Layer 4 of a small transformer language model trained on English Wikipedia (12 layers, counted from 0, width 96).
A neuron adds its activation times its output weights to the MLP's output. To switch it off is to set its activation to zero at one token and run the rest of the model.
A neuron's activation on a vector x is GELU(weights . x), where the dot is the dot product.

Input weights of the MLP neurons that the questions are about. A number n stands for n times 0.0055.
n8: 29 -46 8 40 -5 29 36 9 -23 5 23 -24 16 31 -15 11 23 19 16 -5 26 10 20 4 -1 35 12 17 -7 -22 -28 0 37 -22 -4 -16 -9 5 -36 -3 -18 -21 -30 -38 -87 -25 -10 1 34 -38 -38 -52 -10 -24 -26 -6 25 0 -17 44 -51 -10 10 11 -32 5 32 -55 6 13 -58 22 -45 1 -2 76 59 43 65 -53 25 26 13 35 23 23 -25 20 20 4 -53 -11 27 6 -13 -4
n17: 4 -56 -25 46 9 13 26 44 -19 -6 -24 -6 -15 -7 -42 -18 -15 -4 -28 -13 -4 -52 -15 9 4 -9 -15 66 17 46 -11 73 71 12 37 -20 -6 -45 32 -74 30 60 29 -12 -4 -18 19 10 52 16 23 15 -28 24 1 -25 -28 4 -15 0 7 -43 -15 -30 33 -19 16 -18 -11 40 1 8 -26 -13 -34 31 27 43 -41 -7 4 49 -31 14 4 -30 -31 54 25 -47 -57 -26 24 5 10 -49
n21: 29 6 48 -29 -32 -47 -37 -15 60 42 -27 8 34 -24 -27 80 33 3 -12 5 -29 -3 -3 -14 36 -30 29 14 14 68 -19 29 -3 -54 3 -22 -17 17 -16 -71 -6 35 18 -49 -53 -21 -8 -12 13 2 29 -1 -4 -26 -12 -65 24 28 16 -35 -46 -44 48 43 -44 -21 18 -17 5 -9 -10 -2 -51 -12 5 15 -3 58 -20 1 48 -27 27 -25 52 40 39 14 -8 51 5 -1 27 6 9 27
n50: 36 -55 18 -29 9 26 1 -5 31 -9 3 -3 6 14 -9 -30 -12 -6 40 8 33 -36 0 -53 -26 22 20 52 51 63 15 -42 46 30 45 0 -12 -15 -28 -23 -18 3 -18 -38 14 -17 -16 10 10 -29 -1 -5 46 23 -29 0 47 29 -11 3 -38 47 -18 4 10 -15 -12 -30 -21 -48 58 -17 -34 16 5 -16 50 49 12 -10 17 30 -38 91 4 18 -20 0 0 -32 -47 6 31 -59 7 -3
n59: 6 28 2 -46 4 41 45 -7 35 -14 -15 1 13 -17 -7 -10 -34 24 9 34 -32 -39 -23 -27 -35 -20 -30 -4 60 -41 46 1 -35 45 21 -17 -23 -1 37 -68 -1 10 33 46 10 -1 -6 32 31 9 10 -32 -30 -5 -1 -40 40 -30 41 -28 24 20 -12 0 35 -73 -47 -9 -3 34 63 -10 -23 0 16 22 17 -14 11 -16 34 -21 -39 49 17 -10 -3 4 17 -17 -10 8 24 6 21 14
n60: 19 -14 60 -41 23 -22 -13 -5 28 2 9 -18 -9 -3 -23 93 -22 47 -7 5 -74 53 -8 -45 -7 -33 1 49 -39 12 15 -14 51 -10 28 -3 20 -23 12 12 19 20 23 -3 -49 21 10 -26 21 19 -11 -23 -27 16 -58 -35 7 48 -8 -50 12 -20 -1 -60 -21 -8 36 -10 18 -8 6 -9 -46 -10 -26 26 7 24 -25 12 48 -23 6 -12 32 -43 -18 12 -17 -23 48 -9 -25 22 -15 5
n70: 36 -54 -24 -30 35 -1 -12 -28 3 -64 33 -79 -66 -61 18 13 -38 44 -49 16 18 -43 -29 38 -40 23 -10 6 68 -9 55 37 8 15 -25 -26 13 -37 74 19 -90 13 25 -37 -13 -18 43 -1 48 8 25 -33 4 13 -39 2 27 -44 -22 33 -17 12 17 -28 2 -37 -23 -27 -19 -17 11 -38 36 61 55 69 15 -31 1 16 -27 -13 -28 7 27 30 -36 79 -5 -10 -34 -33 9 28 23 4
n74: -41 -37 2 -9 6 35 42 16 52 -29 -85 -20 -25 -3 -12 -19 -7 -36 -29 6 56 -95 -3 72 8 -19 -23 5 41 -6 5 51 18 19 15 -9 -7 -5 5 -12 -1 -25 -1 10 71 22 -12 -28 -19 4 42 9 -42 -31 -23 27 -13 24 9 23 -9 26 32 -36 38 29 8 7 8 -31 -1 -5 -38 44 -58 15 7 -11 -43 -6 -31 37 -23 43 15 -83 5 60 -61 -15 9 -27 50 4 34 -25
n110: -9 -10 27 -68 -10 -3 35 57 -2 -28 -44 20 43 -61 18 8 -34 9 -27 -36 -18 15 -11 32 -8 2 11 46 -2 -5 32 21 1 -14 4 -49 -28 4 17 -52 1 67 6 -19 1 -24 -3 -4 16 34 2 27 -17 -22 -66 -20 6 2 20 -39 28 -8 30 26 7 33 -22 -11 -28 17 -16 -60 -26 14 -31 -2 13 33 -61 21 -24 1 16 12 3 -11 45 -37 -7 -25 31 32 -7 38 -26 47
n113: 20 6 -7 14 -73 -47 69 5 3 13 16 20 -20 -29 4 66 32 -21 -36 54 0 43 50 -20 19 -31 -23 47 25 -4 -28 9 33 -65 38 -26 -57 13 0 -49 -8 29 14 -47 8 57 16 51 11 -30 -15 -15 -24 -20 0 8 -15 30 -4 7 55 17 25 -67 -22 -11 38 -35 -25 -33 -44 22 -13 -37 1 -29 5 31 37 -20 59 25 -24 27 -9 21 5 26 27 64 -18 -24 15 -15 0 -60
n128: 42 -45 32 -22 -9 -18 -37 -9 56 4 -48 9 -11 8 -13 20 9 17 40 23 -35 31 -48 14 49 11 61 12 -12 25 15 12 -1 8 -1 -35 29 26 -31 -48 -60 52 -5 -13 20 -44 24 -19 28 -7 14 13 29 -8 -43 -37 -8 77 20 -21 1 10 29 7 -28 6 -9 27 7 21 8 -7 -12 -29 11 37 21 4 38 19 -9 39 -4 12 8 24 -47 -13 6 11 -3 -5 -39 -19 -24 1
n129: -7 -27 25 -19 -7 -12 48 21 -14 -1 -18 -8 -36 -41 5 21 -15 46 3 12 28 -30 -38 -19 4 13 13 3 0 18 -14 52 20 51 10 -25 -90 55 44 -25 -11 -8 57 36 -5 5 54 2 19 -3 34 -39 -29 -43 5 23 -12 7 16 -22 -66 3 -32 21 -9 -40 32 27 -1 -16 10 29 -12 10 18 -8 65 12 -8 -59 -5 -13 -6 -16 -32 7 -25 28 -50 -43 2 0 -3 32 -40 6
n154: -35 31 2 -56 -10 9 -39 5 9 -73 4 -8 49 -14 33 -18 3 2 7 67 33 40 -12 14 6 -12 50 65 48 -32 -24 8 -17 -22 -16 -40 -17 10 19 -61 -12 -11 15 -26 2 12 23 -7 -2 -29 -14 -8 -30 -30 -34 5 60 65 -26 -5 13 23 -7 -9 -8 14 15 47 31 27 0 5 47 -29 -8 15 20 -20 21 19 -11 14 -23 -34 -13 68 -31 -39 -30 53 25 5 -65 -29 -12 -31
n168: 18 9 -2 -20 27 51 42 12 -13 -12 -22 14 -16 -15 -39 44 20 8 -42 24 -40 -9 -43 -23 28 28 13 39 -5 1 23 11 9 -55 13 -27 15 8 26 -22 5 -1 -3 10 -50 -36 -13 -47 53 16 18 -11 40 -83 18 58 13 44 -12 -40 -27 11 6 25 -45 12 0 5 -25 20 -35 17 6 10 38 49 25 22 34 -16 -13 20 -48 -5 83 5 -3 17 10 -24 -3 16 -10 -10 -41 -17
n206: -31 -1 4 -3 29 24 34 1 46 -39 -15 -4 49 -76 -15 -30 -56 -5 -63 -4 -1 -71 -19 0 9 7 -1 34 20 31 63 10 24 27 75 -49 1 4 13 -5 -1 66 30 0 -31 -15 25 23 78 -26 21 5 -39 -49 20 46 47 -35 25 -47 -4 85 27 34 9 37 -59 -15 -26 -46 -48 -39 35 41 42 38 5 -50 -10 -3 -3 10 -25 30 60 -61 -16 2 23 21 39 16 -52 -44 -32 -25

Output weights of the MLP neurons that the questions are about. A number n stands for n times 0.0064.
n8: -20 5 3 -13 13 10 -34 19 -5 -13 0 -17 -9 -16 35 -48 -31 -2 -27 20 -48 15 3 -19 3 -3 -26 2 9 -12 1 26 -54 21 29 -27 -14 10 15 -3 16 22 7 46 54 -16 17 26 -2 15 6 25 -8 -6 -11 20 4 -13 -6 -23 2 5 1 -22 53 6 -48 4 -9 26 34 -15 2 -6 -4 -9 -34 -11 -32 24 -18 29 3 -11 14 -2 20 27 11 -2 14 11 -11 -31 10 -3
n17: -22 -23 3 -7 11 -14 -19 -13 10 16 10 -46 5 13 35 -6 -8 -11 11 6 6 8 11 0 0 23 7 13 -3 -14 -8 -3 0 -11 -31 -23 -3 20 16 -8 -27 -16 -7 -15 -33 20 21 -14 -4 -12 8 -5 11 -43 21 -9 8 16 17 42 31 30 23 36 -8 28 10 22 -3 20 15 -19 -24 -16 21 13 -44 -30 1 9 -35 6 6 -3 16 -21 -10 8 -26 31 -14 25 14 -23 -10 3
n21: 13 15 -55 28 -36 -5 22 -5 -56 -51 0 -17 -36 2 19 -26 -24 -1 26 18 61 -1 -13 20 52 31 -17 3 -18 -1 -10 -7 25 13 28 6 1 -5 10 15 14 3 -2 13 -30 26 2 -14 20 19 -36 -20 -12 -20 22 61 -26 -4 -4 6 14 57 4 -19 21 5 -16 -32 -20 -16 37 7 13 8 -4 -17 6 -1 7 -42 -8 27 13 21 -24 -36 6 16 6 -29 -48 -14 -7 21 0 1
n50: 16 -8 -3 9 -26 -20 11 -6 -15 12 -12 8 -12 -7 5 -4 -5 8 -34 -24 1 11 6 11 -1 4 -28 0 -23 -2 -1 2 13 -24 -1 11 10 50 8 17 41 -24 42 4 12 15 7 -2 10 -10 25 6 -16 -3 -6 -8 -62 -26 -15 15 22 -24 13 11 -17 -3 6 13 3 12 24 -4 -39 -28 -9 -3 3 14 -5 -11 15 -9 6 3 -23 -2 17 16 23 -1 30 7 38 23 -36 -33
n59: 19 -42 -10 35 19 6 -9 35 -6 -1 37 0 3 0 7 1 29 -1 -5 -5 6 -3 11 -9 5 -14 6 1 -30 33 -12 -18 19 -25 -19 37 -1 -7 -33 29 -28 -15 -18 -43 21 -6 20 -34 1 -13 15 -20 -15 5 -13 -30 -52 22 10 16 22 9 15 -17 -23 66 38 -24 -37 -4 -3 -7 -18 19 -8 -10 -23 10 5 6 -28 24 16 23 -15 -1 21 13 6 -13 11 58 27 -22 -31 -5
n60: 8 4 -51 34 3 20 3 30 -25 -4 7 7 -8 -4 48 -17 31 -23 35 -12 64 -17 -46 35 7 -9 -8 -9 24 -6 14 14 -30 -5 1 -48 13 17 -15 -4 -7 -2 -20 12 44 -17 -5 1 7 2 -42 -25 3 19 25 -23 7 -9 4 10 -11 12 -29 33 34 -1 -9 -16 -7 -5 -20 -13 -2 -5 23 1 14 15 11 -13 -24 15 -26 21 -59 7 32 -5 10 49 -64 -9 -4 -28 5 -11
n70: -1 2 -27 -10 15 -17 -28 -28 2 44 10 11 -38 -15 2 42 1 -20 -24 16 -4 47 30 6 -31 19 11 3 8 -16 16 25 -24 24 2 8 6 0 4 -9 -51 1 15 2 -6 27 -5 -8 3 10 12 -30 -6 14 -28 -39 -35 -28 -2 49 -14 -17 -1 -28 -58 36 43 -18 -6 -5 16 -13 72 14 37 -30 19 -10 33 -2 -29 -9 3 -22 -18 16 28 23 -29 -21 -14 9 17 29 20 2
n74: -3 11 27 25 -15 -21 -6 -29 29 -10 19 2 -32 -2 8 -19 16 -22 -19 -1 4 29 19 -34 0 5 7 18 -20 24 -26 4 12 4 30 -34 -47 31 -5 0 13 -43 6 38 -5 -45 -4 0 9 -20 -5 7 -29 3 -14 47 -31 5 19 6 6 10 -37 7 24 -4 -7 -56 -17 -14 -17 46 4 10 23 -22 6 31 -2 7 1 -22 4 17 -15 6 36 -7 -26 36 -33 57 -12 4 -15 22
n110: 16 15 -8 35 -35 15 1 9 0 22 46 19 -5 3 11 -49 27 12 15 -25 5 -15 -16 -23 7 16 -24 -41 -23 -5 10 -16 -32 -9 1 -16 26 19 20 19 17 -27 -18 10 -10 -8 -19 9 -19 3 -23 -4 10 -17 34 -9 12 25 1 9 -20 -10 1 2 0 -3 14 -1 22 33 -21 40 -50 -1 12 -27 4 -2 16 -26 15 6 -18 22 8 15 13 18 7 12 -5 9 13 -51 -8 -46
n113: 55 5 -4 1 -24 -9 2 -3 -12 -25 19 16 9 27 11 10 11 -5 14 -10 -9 30 -23 -24 -44 6 -22 -2 -1 -45 -13 -24 15 -4 -8 42 -18 2 4 -22 -23 -7 10 -29 -8 18 8 28 -9 -3 1 -25 16 12 12 0 14 -5 44 11 -5 -54 40 13 -5 14 -4 6 -14 10 -21 17 9 -46 1 -58 34 10 24 15 20 -3 12 -26 37 -18 -3 -17 -30 -15 11 -22 8 25 -30 33
n128: -15 -2 5 -3 3 -4 17 7 -25 -2 -32 23 5 5 18 -4 1 -15 6 -33 3 11 34 15 -24 32 -17 -16 -14 6 -11 -11 -29 15 8 -18 26 -1 15 40 -11 -1 -3 22 11 12 -9 0 -29 4 -14 -10 -17 -21 -8 -9 10 -32 2 -9 -3 45 -25 -5 12 -10 -23 12 9 17 8 -25 -2 -8 27 -22 -22 8 2 -34 8 0 27 2 9 -2 19 -23 -1 24 33 -21 46 17 -8 -13
n129: 9 -13 -22 20 -17 0 -15 -7 -4 95 -21 27 6 23 11 1 4 -28 -8 -19 -5 25 -12 -4 -2 -31 -9 12 35 -17 17 -5 -10 -16 -27 77 18 15 -21 -16 -14 -30 5 -18 8 -20 14 14 -9 -46 1 25 4 0 -33 -13 18 9 -6 19 -8 -8 3 7 1 16 14 9 14 -3 -3 -3 8 -5 -13 33 -11 1 -3 48 -6 -42 -4 -19 -16 7 17 -47 1 26 24 -12 -7 -17 42 7
n154: 21 -32 5 46 11 36 -26 -26 23 19 -18 -5 -30 1 -13 18 8 -18 15 20 -8 30 -20 -3 16 -16 -10 -8 2 -26 -14 16 -20 31 2 33 -21 -24 0 -6 3 -57 -32 16 0 -9 10 3 17 -38 44 6 17 6 -29 6 -23 -27 15 12 -8 12 11 35 0 -48 -1 -29 11 -10 12 12 -16 39 20 0 5 -14 11 -33 8 -21 -31 19 -20 -1 4 -4 9 20 11 17 27 -6 -5 13
n168: 9 16 25 -14 -2 -10 -4 -5 25 -10 -1 31 -3 9 -12 -19 12 19 -4 27 2 1 22 -24 -3 6 -9 13 13 -30 -11 -6 -12 5 -10 15 -19 -6 10 -12 0 8 4 4 19 -26 -13 5 -17 -2 -2 5 -18 21 -13 29 13 -15 7 43 -7 3 12 -10 0 7 12 -5 -6 -7 17 -8 1 -1 0 -17 -22 -18 -5 7 -17 -10 -20 -1 -4 23 3 -56 32 -3 4 -30 16 -6 22 -9
n206: 9 4 51 -37 -47 59 15 62 -2 -30 41 -26 19 7 -48 5 -20 16 17 0 1 11 -12 0 -8 -12 24 -22 -20 -5 -5 11 -18 22 -9 -26 10 -11 1 17 -7 26 -24 -44 -35 36 -11 -6 -32 9 35 -40 -7 23 1 27 -6 2 1 -8 25 -4 13 7 -4 -42 -11 33 -20 10 -16 43 -59 10 7 -29 -6 5 10 -18 -12 52 27 -7 -2 -29 -30 -14 26 33 24 1 -5 23 -15 10

Each question names a token from some text and the token that comes next. It shows the vector x that enters the MLP there. A number n stands for n times 0.046.

Then comes g, the gradient of the next token's log-probability with respect to the MLP's output, scaled to length 1. A neuron's effect is roughly proportional to its activation times (output weights . g). A number n stands for n times 0.0043.

" |", then " Liberal"
x: -23 -10 8 4 3 18 14 0 -12 25 4 -5 -3 3 0 0 -10 12 6 -8 14 -4 3 17 1 21 -9 -5 15 8 -22 -22 1 11 -15 41 -3 2 -8 10 11 5 -3 5 2 -53 -3 2 5 -8 29 8 12 -6 21 22 25 -5 -12 5 9 24 -18 4 -8 17 -7 13 -18 -22 -19 7 8 -3 3 -1 0 -18 0 11 -7 3 -15 -3 -11 -22 25 -3 2 -17 6 2 -2 7 -16 4
g: 38 3 -9 -16 31 -2 15 0 -41 -2 1 -31 14 4 40 -8 -26 2 -5 1 -21 12 -45 1 -24 23 -20 19 -23 -17 -16 -3 -34 7 -28 16 12 25 1 -3 28 1 -8 5 32 -9 29 -39 -37 -5 -8 37 9 14 31 4 10 -36 -32 23 -7 11 -16 49 -35 -19 6 -10 64 -15 16 3 -20 -19 28 7 -55 -14 -20 31 25 -8 25 44 9 -1 40 32 3 -10 -48 -22 -12 -30 28 3
Which neuron, switched off, raises the next token's probability most? n206

"|", then " Total"
x: -5 0 4 18 2 7 -33 -2 -32 38 -19 -4 -14 3 -2 0 -15 9 -4 -6 4 8 -1 0 4 7 5 -1 19 4 -8 2 -7 9 -10 29 -1 -12 15 16 30 5 1 10 -21 -37 -2 2 14 -20 -13 2 12 15 3 21 0 -2 9 -10 -18 29 -8 8 1 12 10 7 -2 -20 8 11 -1 -4 -3 -20 3 -16 -16 21 -42 -1 5 25 -3 8 8 16 -13 -7 2 12 -1 -21 -7 1
g: 30 -27 30 -1 -4 -23 9 25 -19 2 3 -26 -8 21 -15 -2 -38 0 10 -18 5 -18 -38 -16 21 4 -21 34 22 -12 -53 14 16 -16 11 8 9 25 94 -15 -11 22 31 11 6 10 -5 -57 10 -9 -1 4 -8 52 -28 -6 -3 7 -18 -39 -19 -27 36 -9 -54 3 -16 -8 6 -17 23 3 1 -25 22 -15 1 -10 32 32 1 20 8 -16 40 19 -3 24 8 -20 18 -10 -16 24 -53 8
Switching off which neuron hurts the next token most? n50

"4", then ","
x: -16 -36 8 -2 3 -19 1 6 3 50 -6 -6 12 9 13 9 -14 -3 -5 -7 -5 16 -8 20 16 15 -18 -6 -21 -13 -40 8 -16 -3 -20 27 16 2 7 -7 -12 6 -1 -7 26 -14 -15 -5 -17 6 -6 -7 -2 8 -4 -3 1 9 -5 15 8 -8 -4 13 -7 25 -7 15 18 6 -8 -11 16 4 1 -11 -13 -2 11 2 -24 9 20 -11 9 0 11 -17 -18 -4 32 10 17 7 -12 23
g: -20 33 -35 31 -14 22 -17 -16 -24 34 -5 -15 -12 32 4 6 32 45 5 3 1 21 1 -8 -30 8 36 -43 -24 -8 11 -44 -47 9 -38 22 0 9 -33 -10 10 2 -27 -9 -9 -9 50 14 1 39 -6 -45 -19 -16 -27 -24 -11 -28 -4 -13 32 25 -7 15 31 33 -17 -8 13 42 26 1 -3 32 -27 30 -10 -31 -19 -13 -18 10 19 -10 16 34 -19 -31 -1 44 23 -20 -18 -1 42 -4
Switching off which neuron hurts the next token most? n128

" ", then "01"
x: 0 -7 -4 18 2 2 -20 1 -2 19 -17 -2 -8 9 -1 -7 -6 -15 0 -14 21 -8 2 35 -13 0 -6 -1 6 -2 3 -6 -16 13 9 57 -12 18 -6 7 4 -5 -49 -1 -3 -8 -4 -20 5 0 -17 60 14 15 9 23 -6 14 11 11 -16 0 -8 6 5 -8 -2 -3 -11 -8 4 18 6 2 -3 -10 12 -6 15 7 -23 1 2 2 -11 5 2 28 -1 -16 12 -14 -8 -16 -10 -9
g: -19 5 -2 30 0 12 2 -31 -18 1 0 -23 38 40 -19 27 -5 31 -29 33 16 -15 -25 22 44 -40 4 -28 -17 -17 29 -9 -3 -8 -51 17 -36 -31 -21 58 -26 18 49 -16 -1 8 -13 20 27 -16 -14 32 -23 -12 -3 -4 0 13 18 -10 -8 -36 -20 -27 -5 43 -22 4 19 13 25 -23 21 -15 31 6 -11 -26 23 -4 25 18 47 -21 -51 -29 -18 -10 -12 28 -18 -3 -4 35 8 2
Which neuron, switched off, raises the next token's probability most? n74

" class", then "ro"
x: -5 -1 -14 35 14 -5 9 13 -40 45 -6 -12 -27 -4 32 -12 15 29 1 -11 -20 13 0 -6 17 -10 -2 -1 10 -16 0 11 4 -1 -7 25 12 -2 7 -6 2 -7 -5 -9 8 -10 -3 -25 4 10 10 33 2 -26 -13 -9 0 -29 -2 -9 9 -9 -17 4 -6 -3 -7 15 5 7 11 -13 -11 21 20 -11 13 -7 8 9 -32 -20 24 -21 21 -3 -19 -20 15 -2 -5 8 0 39 7 -1
g: 5 -6 -21 -9 -67 -19 -5 -5 -6 5 21 -5 -25 -33 -33 21 -7 -30 -24 14 -23 15 20 -8 15 -34 -4 1 30 13 -16 11 -21 -1 -3 -9 -26 1 -4 18 -38 34 -23 35 -43 18 6 3 39 -5 22 -40 -17 -43 -33 9 43 5 16 6 -23 0 17 16 13 -10 -13 30 26 -6 -7 35 -42 24 40 -20 69 13 45 22 -19 36 -13 12 6 14 29 -20 -8 25 18 -7 -8 12 -26 -17
Switching off which neuron hurts the next token most? n70

" Comp", then "osition"
x: -18 -20 -6 24 12 36 -23 9 -20 21 1 2 -12 -31 2 13 3 -19 -11 -24 -5 62 -14 -17 -3 11 -15 -3 -16 -15 16 -17 -10 5 2 11 -15 7 -15 11 10 -5 11 -18 15 3 -4 -7 -4 3 24 22 26 -21 -26 4 26 -31 -4 -16 2 16 -20 11 9 -1 -21 8 0 18 -11 10 19 -12 17 -12 17 -9 19 7 19 -7 2 1 6 19 34 -3 5 9 7 -4 -3 -9 -11 -24
g: 0 25 -31 1 -24 17 20 -40 -23 -7 1 -27 -25 -26 35 18 -22 -26 -12 14 6 17 23 -8 38 36 41 12 24 -28 -27 19 26 23 45 6 17 3 -17 -42 3 -11 -25 -18 -2 10 38 -16 -36 -20 6 9 14 -6 -28 -11 29 -35 -3 -11 17 -38 0 21 18 15 8 -19 -2 16 36 36 20 1 -3 6 -24 5 -24 -53 4 20 -44 45 11 -15 39 34 -26 -12 -24 12 11 -50 10 -23
Which neuron, switched off, raises the next token's probability most? n168

"18", then "/"
x: -5 -23 -14 16 -1 20 -10 15 -26 31 -2 -16 18 -4 11 -21 15 -19 0 6 -22 5 20 -9 3 -1 1 1 3 -22 -1 17 -3 16 -7 27 4 -10 8 -11 -8 13 2 2 -15 -5 -26 -10 -8 14 -36 24 12 23 40 29 9 4 -4 10 18 -15 2 9 -6 16 -19 2 14 3 -11 -6 -10 -7 -25 6 5 2 5 21 -29 5 5 11 -16 2 -16 20 -16 -37 -23 17 0 -4 16 20
g: -7 -58 -4 -14 6 -24 6 -21 -5 -10 -8 5 13 -9 -3 0 -38 -8 7 0 21 15 -1 -22 -15 5 2 30 18 -55 1 20 32 28 16 6 5 2 -24 -12 16 -3 12 -6 14 12 -12 15 -13 -17 25 16 1 -18 48 0 41 11 -4 3 -26 1 -10 39 11 12 -8 19 26 -13 24 40 -14 38 -25 32 10 -35 26 -23 -27 11 -58 -15 -11 -32 28 -12 -55 -26 -12 4 25 39 -70 49
Switching off which neuron hurts the next token most? n17

"ic", then " Center"
x: 8 5 -11 28 -20 -2 -15 1 -6 37 19 -14 16 -11 -15 -18 3 21 -11 -24 -21 23 -8 9 8 9 -13 12 -22 -10 15 -2 17 14 5 1 -13 -3 -8 -10 3 -7 -4 -5 -1 -21 16 -7 -13 6 15 -11 12 -7 -2 -15 -9 10 -13 -27 -12 -1 -2 3 7 -4 0 -5 -8 28 4 0 35 -7 -10 -18 4 -23 -2 46 -5 15 15 -28 16 1 24 15 7 0 26 26 -37 10 0 -7
g: 1 10 12 24 9 8 4 13 -22 3 -29 -5 -24 -2 -23 -1 -35 76 -39 -9 -25 -19 8 -5 -28 -10 -28 -47 -7 -44 8 -38 11 15 -8 -25 -9 -33 20 -31 1 -6 13 38 -21 -12 8 -16 -13 12 28 -20 34 12 14 2 2 -20 21 -19 21 13 21 -16 2 -24 10 -14 4 45 -12 38 -4 36 37 7 13 -13 -23 10 -9 -63 14 -6 34 -15 17 25 0 35 -18 2 67 -4 8 32
Switching off which neuron hurts the next token most? n110

"59", then " se"
x: -23 -4 1 -8 15 23 22 8 -39 26 12 -19 16 13 -2 5 -11 14 -14 -19 24 -15 10 8 13 -1 -14 -6 -10 -20 -29 14 -8 17 6 30 5 -1 16 21 -15 16 6 -3 5 5 -3 3 1 -5 -11 8 16 23 22 36 29 -15 -3 6 -13 -34 -34 16 -18 15 -3 -19 15 -14 -17 -11 -8 -10 -16 12 2 -5 9 6 -3 11 4 -7 -7 -9 -8 21 9 -40 8 1 -8 14 0 -10
g: -1 30 39 12 27 -6 39 -3 10 21 8 -5 5 3 -25 -50 -26 47 -35 -21 -22 9 2 -13 21 36 44 -6 35 42 1 4 10 -7 48 -19 41 8 4 -12 -3 -2 -4 -34 -28 -20 -26 20 0 29 6 5 -19 -20 -22 0 1 -25 -30 -67 -39 41 5 31 14 -3 -46 23 9 -1 0 12 11 -11 -23 -2 -9 -20 -35 -9 -5 46 -3 -21 6 -1 -16 12 -4 -27 -1 27 -12 12 27 -41
Switching off which neuron hurts the next token most? n8

"4", then " |"
x: -11 -33 5 -8 6 17 4 1 -23 38 -6 -6 6 17 -2 7 -17 4 12 -10 6 1 5 13 7 28 -24 7 1 -19 -43 8 -2 8 -20 28 11 5 3 7 -17 9 2 -10 17 -18 -7 -13 -15 4 -8 -8 2 3 6 20 18 -3 -10 26 1 8 -15 24 -8 17 -9 12 19 4 -4 -7 1 -6 -11 -2 -7 -15 22 6 -24 0 4 -6 1 -4 15 -9 -19 -26 31 2 27 8 -11 16
g: 67 -5 -18 5 16 -9 -10 -30 28 6 -26 -1 3 27 9 -32 -5 -60 0 11 -5 -14 2 20 4 -10 29 -16 -29 -3 34 -6 1 -23 -2 10 -5 13 -44 19 23 38 -72 0 -10 -34 1 -56 11 25 -9 32 27 -18 2 -14 -34 33 -22 40 -12 -26 30 17 -13 -1 -16 28 0 25 -4 -37 6 7 -51 14 -9 -12 -34 3 -2 28 18 -15 14 -6 -6 21 9 5 42 17 -8 18 27 -1
Which neuron, switched off, raises the next token's probability most? n74

" they", then " received"
x: 3 -7 37 4 26 -1 -7 -27 -24 12 23 -24 -18 13 2 -4 -12 12 -10 5 -28 5 -5 -19 -3 0 5 7 -11 10 2 19 6 3 15 30 -1 1 10 10 -9 3 -13 4 -12 -2 17 -14 -4 19 12 6 20 -11 13 22 -6 -8 -5 -11 7 0 -8 20 -1 13 5 0 2 -33 -18 22 44 10 5 -8 0 -11 -11 -5 -12 20 -20 -33 4 36 -7 -20 -19 1 -3 -10 7 24 9 -22
g: 53 -7 -27 36 -29 -14 -18 20 -16 -30 -28 1 0 14 21 4 -7 26 42 16 -9 -18 42 -20 -14 -17 -11 -38 -13 -52 29 -5 -6 36 -30 20 15 -43 40 45 -39 -15 -13 -42 30 -14 6 35 -14 -12 8 1 -6 34 -15 -1 31 -12 30 -11 33 2 -18 5 -27 -10 39 -1 -36 1 -32 2 -23 12 39 30 25 -18 19 12 13 16 -19 -14 7 -1 15 -5 14 -30 -24 -19 6 22 4 -29
Switching off which neuron hurts the next token most? n168

" A", then " Rock"
x: -11 -19 -11 8 6 8 -16 6 14 39 27 3 -10 -20 3 5 4 -8 5 -4 -5 1 -13 7 1 0 -21 17 21 6 11 -12 -4 37 -16 52 7 -14 -3 17 0 -17 11 12 -12 -5 -24 -29 -5 0 7 -6 9 19 18 6 10 14 7 17 14 20 -18 -11 4 -20 -21 6 12 -20 -3 15 -2 35 -16 -21 17 -20 21 28 -12 5 -15 -11 -6 -6 -25 -22 -7 -2 -6 8 -4 -29 -1 5
g: -2 -2 21 -35 -24 -25 15 -7 -26 8 -23 12 -32 10 -61 -8 19 -23 8 -31 58 0 9 22 -8 -11 24 -42 15 -5 1 30 41 33 50 -27 -2 1 -1 1 58 24 -3 0 7 -5 -10 4 25 -7 4 -10 8 -37 -13 15 -19 -27 -20 14 54 -19 -6 -30 19 -37 9 -1 -9 -28 29 22 -32 31 -25 13 -3 -20 -36 -23 31 28 15 1 -13 10 -1 42 23 -12 -25 37 -10 -14 3 -14
Switching off which neuron hurts the next token most? n50

"ats", then " before"
x: -25 15 20 33 17 19 -1 2 4 26 28 7 -13 19 -8 -29 -3 24 -4 -16 5 30 -4 -6 3 23 -20 16 11 10 -6 -27 11 -2 0 -7 18 31 28 -16 -9 -4 7 -17 -11 -6 7 -22 8 -4 -21 4 -6 2 -12 -15 -37 -1 -9 -21 22 -6 8 10 0 -11 -13 -8 -9 3 -7 3 11 6 -18 -23 -2 13 -10 -10 8 2 -9 -14 3 8 29 -9 16 -40 28 -8 -21 3 15 27
g: -51 -7 13 13 -11 -24 -33 -33 -30 2 35 34 -6 -14 23 -15 48 5 0 -6 34 22 -3 28 -30 0 -52 24 36 1 6 -11 -43 23 4 -3 -29 7 -23 -13 -16 17 -10 25 14 9 5 -34 46 30 -15 14 -22 -33 34 21 7 -1 -13 16 -29 13 -19 37 -5 13 16 16 24 9 5 -6 -9 -11 13 0 21 27 -20 -5 -15 -29 -3 -30 -41 -12 -25 -16 32 -11 -22 -28 36 51 -30 40
Switching off which neuron hurts the next token most? n60

"i", then "ena"
x: -10 9 4 -9 4 7 -11 -10 11 -1 27 12 7 3 -6 -25 -19 14 17 1 -2 -5 -14 0 9 -16 -9 18 36 -21 9 25 23 34 3 47 -3 -7 -20 4 -12 3 -2 -12 0 -10 -5 -10 -12 10 5 23 13 24 23 -54 8 -18 -1 -9 -8 11 -4 -8 13 -10 9 10 15 23 -23 1 27 -11 -20 -11 12 -17 -16 11 -3 24 0 -3 -9 -9 21 -40 15 -11 -1 -1 -8 -1 0 18
g: 42 8 44 31 6 33 0 -20 22 -7 24 -6 -6 -31 -15 -20 1 8 -14 -9 5 -21 -52 -10 -28 -10 -14 -9 10 -12 -23 -7 -19 -16 -12 19 -13 -7 7 -13 15 6 80 6 20 -12 3 40 -30 -3 -21 9 -10 5 -13 -25 -11 2 13 -6 59 24 15 1 -41 -43 21 -6 20 -44 27 -24 29 30 19 -9 6 -11 -50 -5 38 -18 -40 28 -11 28 -13 -12 20 24 -7 -24 16 22 31 -34
Switching off which neuron hurts the next token most? n154